Layer 5 of a small transformer language model trained on English Wikipedia (9 layers, counted from 0, width 64). Numbers have three digits each and are written without spaces.
A neuron's activation on a vector x is SiLU(gate . x) times (in . x), where the dot is the dot product.

Input weights of the MLP neurons that the questions are about. A number n stands for (n - 500) times 0.0015.
n3 gate: 304636515240322522689600522423520460556412542459585600585376488428600226564815333372531535351730426910626552589459341508477710728534474389460498549521421502424432372598607482553511562553591297
n11 gate: 544587599572372742610618734253561424658735503363636532347466432502721475683450576446544275186571391425531445566528554767194445463403816410568502554536611463340526901730656645690374522504535497
n13 gate: 476568583588324536531523727670802426459517488522510372541643532458491504404503799557728384620724509218474405512359535463568301383478769589412321471307572427577595963612475344208565512608495394
n14 gate: 513680485332695480315542613436407437627437281610387628633130461634309563557395367469436471395444579456476513391439531704580684317357487440402217617489419550451498863452484369357452576567381610
n16 gate: 579387625423533556655654237435557466420663255273525569356356508383419569449512867341465477520622535620396486513464303470541380613484481396593244471559347421412257676467520480562504645716761395
n23 gate: 510378451668518502765588813695486500586644524416141558405347533632557276290463450559655500492582490475405403666554455712589586593560580526481489411298444353257337375504549419625698500395799622
n29 gate: 335320588507482521405469481560572441414413475491521757543570428577264599525530253517613560579335523443552412224377766470915562173652520716509254472647420495298425523779376517477415495557358479
n31 gate: 322491329315460683505400686365573281296527430220496481361552613417450440491506698292579313595651368726583605385765403600657494707570503695352149554363429351621613633418480657550535577379848472
n39 gate: 349585495335375491649440624426309331349611449378602460326389486650466567499360659553432601401794374635547594463639561595783426600769780375584298415638544381209594540453449393414657464394787527
n52 gate: 307407579402378492348469702458483461435487344474684474507479763229394390380590353435631519396397400489617613548515440776654311519479229640552369847350359551874400494389840481566264472459385467
n57 gate: 497432465584385595515778576559597364561547746545547524529485559580737404565666631508458320531326378484326420288393453533558407379458541642381684379570342342494506418252453486288409358590314527
n58 gate: 559741457503472476568600483447900450492424366290468494645625389728559520411449465536482463401492804488426521563342700616356468258352450512376512647512629349146437509516434325498569474407568482
n59 gate: 472458648317072743574844629535505077528469648563566507416582467401416546544764392582618429468511541625368700726457564571565560602548519486700363613422535485190684563335596395218473435505481459
n69 gate: 565459539481382560660577469542797426429478378190470416550383389699332359428556617465449570318388240355464558206527494425544357543519581691353298644394509430336319586601373594370411546591661257
n79 gate: 495391564428654416351359322655620416527447469385421582425284369532553317366102406287700274489423514414345561400549717504324494292533518583663610453447644384146676586493557537419373725381382449
n81 gate: 460492477563549565535457535579261420418396392464459542866468700463474458322380464646665304510540520629483392717262349349573431286524142277374458595682680247421390454566659527432509710385291382
n82 gate: 564432493536398612469458402463279604594499425345287569681475308509352569545452422639517613481425346140736464526305337687484483141521240523483594491550273188552433400465231472453484698299434502
n83 gate: 457442518528380530451646729605415524456469383375486659464334303435468795409678511606483570450492351523533287356533650597538635401508252493728688579719437688445460551524447277614573421346767580
n90 gate: 394477586482513410365727881675501542471690445426479432384620458374429520368495303451506468608678589364554444389537586697633575556649722401541509516427346573464321359542457650384540384917666394
n98 gate: 480616770330574697373349496326216404581330401429565519285477462461348657607265554391443417350429521353614461488652459480334328242508511327431442489521516521491675483689465318588615654436851387
n108 gate: 625644445290487545399562538569580606487548406340350603507480668381375504540300517207611646478489274458640519278472770390548432569374519602744594554534543293376511534673795401471500403324196330
n112 gate: 568759355563501592573516477533719567378659521524472613637410434443344565795679410615700710452484503609571451490457533550589401698448671413660576583554508393565516590233491550667423617412394060
n116 gate: 320521676489532565493501665398365550734507576358437545397255656526451567387314609342483285528286554453491228534317256738426576316529472728287409355348695291405502511382597488753527518443559549
n122 gate: 319228672401188526510378569482313506377529802515352520562420496681672518529455761360565248459222377340503434406375338536342362638560518340604378513638712159637425505744207247436739402816532571
n138 gate: 384685402736491436448409502335569737312668389268535442570309577370478210660438544436617561420626673495552563545606633591535337446460478522455653517576559386634563642596533349426567540635692471
n139 gate: 518396319382411521750359368557554250482533699270400471578506517453633585535402582510455430545185828486435596430334609600593444680593510528345609375709604560544548435678553235536616315210363441
n141 gate: 209432155627423656483403351482580491474590600387540561714482397567467465592311701467724384373302535588585544701309549645456468395615519482470571557395456310214582453259693577384201487459272332
n149 gate: 302670386611350436404533613241629579532505607459629574445678550391339485542400678345766277644572432319754521405352447442615367251277620555489463634593568620619728631520497375194581487415442365
n161 gate: 442406856371258530525507833536478401683533500428688825486670709462612512317678582555736406674623670603549610389384407765380406360710754350426227437560574545321676423452465570760434730446712457
n168 gate: 488178398546444420557340364451595483387415661492288753363312491425434346692632647241488520413562483448399394560621297591517390443675597426567368416404416481349420643670378510521462539528716547
n177 gate: 668608542567281418638556517589556588427602278659635323446370663757554513561533457515486501385427578542367375345135498342400479627388531446480430656447630190585424768418407591469555473816586364
n178 gate: 707564593459325379494528488171768683486672518561230496397547448757419445464644485362570525644381503578460663532437503683490690576532291653464469572476598620479347770768565403593234626391668443
n3 in: 508190697488443324494593861536430264345315607512299380480584322647351452653319531750462512538355429602620472579538639435582351492509696619437511566375629580463288390495740420325424602633387477
n11 in: 552387709771269398596713400581397655532454430283642639430549436595493717463409440777544624368384550638657437482520592320618676375156492313245505622667526263665504462554460421427519596521461354
n13 in: 483558492454346377823568371503462479760405478478582569414832579776593494231501282576374400548433474517684437531405345608401459204280518378737547594346454548379333336548469395313447547656549518
n14 in: 471730585353541480592469490270518495687543392528435422621566614188434398517491641533213657443595552430419312560444444399403516548522432527489465605657559458579415439274357319575354720336571531
n16 in: 535539366637466538358327455630586574399565676538868571515606455569485492247387593418426578420808413614572694621381649476299522417434553512799455479364564436282489707491598559476451231511641669
n23 in: 417700463532701724335420473554588282653533393397811607450654493503466603420514636241331422545670348473579460443477393542404500366607418552425513513412676615793529570466702567578601512683491374
n29 in: 459506698435462547680666570562558571572620554510592288333594260584648514510502627291461523339884714633566230618348231517182492749576526544443602490203463512454350349440575522796410412733336463
n31 in: 495744413283536573543477477518377349698669615581260455820633393560488627591443427567356317413454791327520448403474499318458469567723752382514134344498342559661570483510526567463494547659666493
n39 in: 429632501604440493466466247282446483631417047515614508353585536429434404378521504335317253349531603544578678309825556677545526566458455514600837274495614483403422706557471637791572430470630505
n52 in: 599559621525543537549391625320505650414491480565561465734566367359445365767375320493555347373687497039234417630583388797475671545370282567285522630601614543546439837477528646607512524606374548
n57 in: 475666461412563436336456593403501476383384438410449541726634586467774516578603357557357327496606449546332510629734561549363244499567617436598336398528453471764354633572646499509570557470299767
n58 in: 539445626502340536680658733324508614372429400435614594584582571559234500438625445726573411581551857747519308525558706436602495517470673492536567348372560559379617273597363480518356595431639513
n59 in: 598726600400617807351427463320510513416594862502430387445550570511509297463361521469436434423198707417409529508447295663645671151512629547382360243332726571513292653606586277301305496471355561
n69 in: 489476586390421520390568562469428519556225662578413490538581298739288704334301289644586484679352595298436545604651469610614542374224480516574424066632495373715511570577271429287459398638517653
n79 in: 665531706388387465459465325613618439394427472619433503672616606572576447436256621487486468447472594487421627626378624167584284539134379560445695577639470495422426597500658525531415520324518727
n81 in: 543515769317347526487599490556385481585365525426483648428738607406534392342181575324492574538386553300743497473534455672438336455471756456693590513530503507504645347296339559710525349354493786
n82 in: 497532212564413664683403231362663516300534485506490478664427582098565462501419640599451392438856347514540338340413352529401405681318424428651447461567477474691504436606323346541635489551522381
n83 in: 569444575469288446426451586492339585343513383533565528488549623458381547434525611471521701290695429556315679458490367385416510559525565531772652771791439678607693672508468569399465195512625484
n90 in: 478386753357516237710365507655404608502431563462312514392610441633475479409474487335536503640614291652794836437563610628372566496432508376636628639492411565578547488618249519328530413607633303
n98 in: 560441587368375571487442492113463729385485656617573593421406502583232360686381781510383632416843583503380414575640470653419606675418808510458630376521538529614524601374212458588662241633763537
n108 in: 672529428708526560603292490638624389204423306358430511604611265352491512392484524318412473539632279651347553413517569383521612671774324312563573313473270714227387571436491491342398560586619601
n112 in: 407497707607570578379694414231480637692652488437668356576597376581585466531718539503280313316524537274670788546464443552499717331809396372295364605668420670468440416282337454427589404522283520
n116 in: 335552477686551434550755398419535411470477332525443394440599563503465469472676639381381634172624693369592380557649480298372485365914325581593474558479557408603050359574332571546500644376656429
n122 in: 520484428379300817284707352621295682586409579481738540341267396560336588630564606689595491509435298319532357392742532300597455335463561503692316301518369447474194731600433483498627527458752503
n138 in: 448660591567321661476321479546817459553548485526400545579609411311450520705126332620470634608231579507691618516411531688597405438300486439484630550378624384286562400452508547260422408538500570
n139 in: 590524454509465517418468578384496509812493440777639504728496272516538531471497602525432611633460561314544576547579709494368648464638590473276486380690572530668288628414352542529275458458525349
n141 in: 476323441528526412452598723489389316400632770051626511371637508496376508533481508590495225672444540618430924679341584609733560613671449642370721497523526524367419320663599486356538514230385200
n149 in: 485425311401299168213264532451394436668320474618410578509648454455380578267513612304555431632586398472510292576432469509552252279257691612672492607283485661619437635509474485161441550312472430
n161 in: 593536428396331234857526491537649391408383492188523606366410442410481284464436786375521654387576525672434369466611513656566740678635585545812412586475255582391284485480436496579664213805800577
n168 in: 501368612525372425492486655374529688453718641428520530356394638337605295641295603592442482403612260563507251561737562427232450110492611568610598522257513522643606505541588481693396391603481463
n177 in: 500530545517351656310415393613540585415494333447434557669648433687442514597603486440499429611246478436311563587607393518359517639476651593547912304453444736569364423330466324244394491408188422
n178 in: 474752408524391461566604389515592457716436419782455292675471595496612523599378648599497504544508436618567297753315601634633701506373410545437302424589392487399497597500539589360520481332476480

Each question shows a token from some text and the vector x that enters the MLP there. A number n stands for (n - 500) times 0.014.

" its": 726480411461520431514475513535547531540536566427469358596580426431530597457463425455369588310354440547597576601500556404493462536490605512537511422512565567518547465467572735417444517485480533
The most active neuron and its activation: n108, at about 2.6

",": 725434589509352571639515344636449518383451477618406560524404334774476470531446594382394367616526545269391513602634399344518549647447498672514511353342520613471569424379484783501514447491411653
Which three neurons fire most, strongest first? n79, n69, n177

"ad": 553516425661475486449360469467550390516449437429507367514658508526541511458382498510375556633628477514539479520495352312484479555479653574446432480371526710536548540630373641420625396426591564
Which three neurons fire most, strongest first? n149, n31, n13

" app": 400541569568554329508507459602396628485462502463626442558502436373500707397502409619442530211446585602415461550503635526477399515599479523423608400407635565411507435427517541547459408480435564
Which three neurons fire most, strongest first? n58, n116, n141

"ired": 696455512663613414503577413518591585533434415386516565443626497428467573512493522484444555483398666518540523427512445432442550529485618448418530503430541581609577354580447662494427368560532467
Which neuron lights up most? n90

" sy": 384456538386652561667534481532547555463555504669514290560511466529488537453491420530282621271407466443592498666483473440434551505570500491548441597409562446627404347521541415553537425361334622
Which neuron lights up most? n39

"3": 490486464674611539639651521451529540592422436423505604466503463420527498504543461498297467330539477627364479535471448553587610508601551624520370488347309658567468471512556595527540602442442665
Which neuron lights up most? n23

"im": 486485513554413479519500552477420485530510540634624530458535522528462375532590478554397616694639497482486615603410486549439545539515497533522590378336614657546451363641433392495387547516519616
Which two neurons fire most, strongest first? n3, n59

" the": 705523482409571486487550461558477534624573498417478439678525488326557510398495436583416628317463443545662639555488529376552574535496510406493559540558567569511526453512552904475430453438477497
Which three neurons fire most, strongest first? n112, n81, n108

"n": 452493603524473480506346374432404428516568582576565347641244479488419553480470567645445649718381618580414450458512448553358483477517604607560528388582539462392514366738711573591640497442293409
Which two neurons fire most, strongest first? n139, n141

" v": 500457578465650515433529439550404283482384497332597239503342304535482490441468607479451618376616528542353545475540536380564575420472314473577597489438529537493448555549322513583380412335411622
Which two neurons fire most, strongest first? n79, n83

"h": 485515556524485531552517416511555576348592520442537356510691482488550391571405493581442615546595536441569546550547526469464604384572552506470659598352499530566395587530538559489382548539469582
Which neuron lights up most? n138

"w": 390463620472442487495369487468500529387527494418556503553651578532399379481447558420336579509531548598372525461400455385380478653435520443446407470424547613566470381508475513491381525423459620
Which neuron lights up most? n16

"ther": 626511496485527457587527379514566468426594598608476384518450572431494460442490449538329469488428419643541579559546433618553513509531620440587559553550672563525372432428428614497491488552545611
The most active neuron and its activation: n39, at about 0.91

" g": 257475588435574396440586557612487529491578497561640391529471477454436576456403403438552496343508478619554447489484490372439752535445513566489443447313442648605385503642481458580512430536486694
The most active neuron and its activation: n29, at about 5.3

"g": 530478621512488498582524376724346436575368507580457269618373451668460500526442439384465509858598408341379510535554463479494468522411544707605370534226454672506533488589461425455691415509490668
Which three neurons fire most, strongest first? n13, n122, n69

" var": 292457549337623455402560520461415418556454459476518314511555452538445441479376418550243508247528349514518486466532557282447542375617469554524556522423519556495469541630329486592472288468484626
Which neuron lights up most? n39

" w": 472527715441527506550476488553636551559497441484599388516607519529387518500456376394475553342668579487461607547554465450400567495490481442442384407358625663524485350436497517448306405465651732
Which three neurons fire most, strongest first? n58, n98, n59

")": 651564572640395539489664233481571520479266506614480475319424437538456419502415289554461420563412521528392662413683554441486641433462604722548392591568409614715436444371515649474489491454520606
Which two neurons fire most, strongest first? n69, n79

"}": 373427480866524480640617350610514400688222618418639453374311432540485550527520379408369354544434448539582524321695353407441587501640599718745401548509189548683482535281357589321490413457381641
The most active neuron and its activation: n69, at about 3.7

" of": 624504485669413442508419418546467420485499572619527723481464596472494549458473441442200583561406439369536569537486511482498583456498556603479517390523588491484530452436522699507327486450481548
The most active neuron and its activation: n79, at about 1

"c": 349393440659534390440437353418551609460508553511545352517506438510498573602568500608439576487536378396415440522515502342587590497508531483526495526528577519627398554545435507532438448495487650
Which three neurons fire most, strongest first? n122, n168, n81

"id": 602436420580553449561446464388506525280461461464578320585386504464504552564463354526414576563562511380482446588535476398339598412548496511554433509498661528635516525485401749537515564423416649
Which neuron lights up most? n82

" b": 358449569456724345556479461533604411703543515435484336527543396423498546515422508503512559408547468492505503505609571324531596481476515654457487420437496713619462500403384499352429426435564650
Which neuron lights up most? n69

" it": 614470511491509425576432490478509546474479508427721545444502467424556661523525272606236565367543642564475614497556433507432581554456593439402355406517491511648460464539532524479439403352492734
The most active neuron and its activation: n139, at about 2.4

"ical": 774394499705504467575611461458400604373470552595577168508512484507481568552436278533515494396397416501511486526487421541412587362687517495655603434487722402559514429564518723455442406485406570
Which neuron lights up most? n11

" l": 261453570406530497539529514561557512572491505513537256541526523556512475476483574533344527400495553657407556445517567276449623348506469402509547455408452600528558560445469542484379377525494706
The most active neuron and its activation: n52, at about 0.82

" s": 575449510379526552504388458586446519599608516430499378490574498526509520511558477469438534364497549645513452585517661348486640576470545593637577514445432583543510410645547408453426336450562592
Which three neurons fire most, strongest first? n83, n108, n52

"d": 397495449500518469511568492483601353548512450488586381558471590525438453428434457513534500651539483514408413575418435407413412549468511705580582531303647450480479394489529497435457416514452637
The most active neuron and its activation: n13, at about 4.4

"ard": 572530517536554519533549465446405532223436421590567320489527516463457605444522390528462711620587525519466464385426500412457610502466587477611553405554558666579479508473447664491491556552439593
Which three neurons fire most, strongest first? n177, n83, n138

".": 474667398413490492511441503452580559384294538543716420329485472509520475463497307503248394571440619450564557587481506492518572354619545733631571407621419438502463518554515720517360620374466731
Which neuron lights up most? n79

"\n": 510428410532672433404691555582555629539430572470563636602271444450499543429606555435266401456505454670560507650520543542549695493546587657377496499441465445555542523470655600430496418490529509
Which two neurons fire most, strongest first? n141, n23

"iv": 432422383512584432553417388407561395417461450463677392564640480589495539656575507565494564655489394524520453522386474444589590700535543577476392403363506553361464496549448499596413394632487660
Which neuron lights up most? n29

"a": 625459410579707533395527439526497546390424474485491216515508615401464510459521497499461564520535489469518562423474442334519470644576494470435556413584258669691495454497477611522507534480527639
Which neuron lights up most? n13

" He": 512539514441613434493419471550577606506488555657613523537461392448502616481520404522307533338482627511468592569511491501386550590540532373431361413464484567815528506459663550492430385393552646
The most active neuron and its activation: n52, at about 2.6

"ace": 706468461625434563554513457461520477517451454421548459376625528433551616520457493608231481540453485481495434596517486310491532534398653450509612566568518569667501535405420636508457450492573576
Which neuron lights up most? n11

" ==\n": 585462445389704421463647463457608532356438549550601723451486366382586498478555490574407716366573553459504538628456506508503614563480537593539449481407472474651510499435560593564309354672574516
The most active neuron and its activation: n16, at about 4.7

"ro": 574588518408470537407583550445507514436429607635460331508524357499465513426464399559227455630507483449415511635506448372478477316600580421541403396463533440549454350532507493392477556443365561
Which two neurons fire most, strongest first? n59, n57

"b": 388557560539573394580497631552551461493459503398441285500608469360552579458506527535411490581497573480442505537550530270530448464473392687543486400465527652658467496422474523379451491547436522
Which two neurons fire most, strongest first? n149, n57

"ic": 592413445699522449449490378485478611446516569420500255553475452398503471695449393509410608547529386460500456533548479319604545521650525433521446404459545465617485499434538580492471508522576617
Which neuron lights up most? n168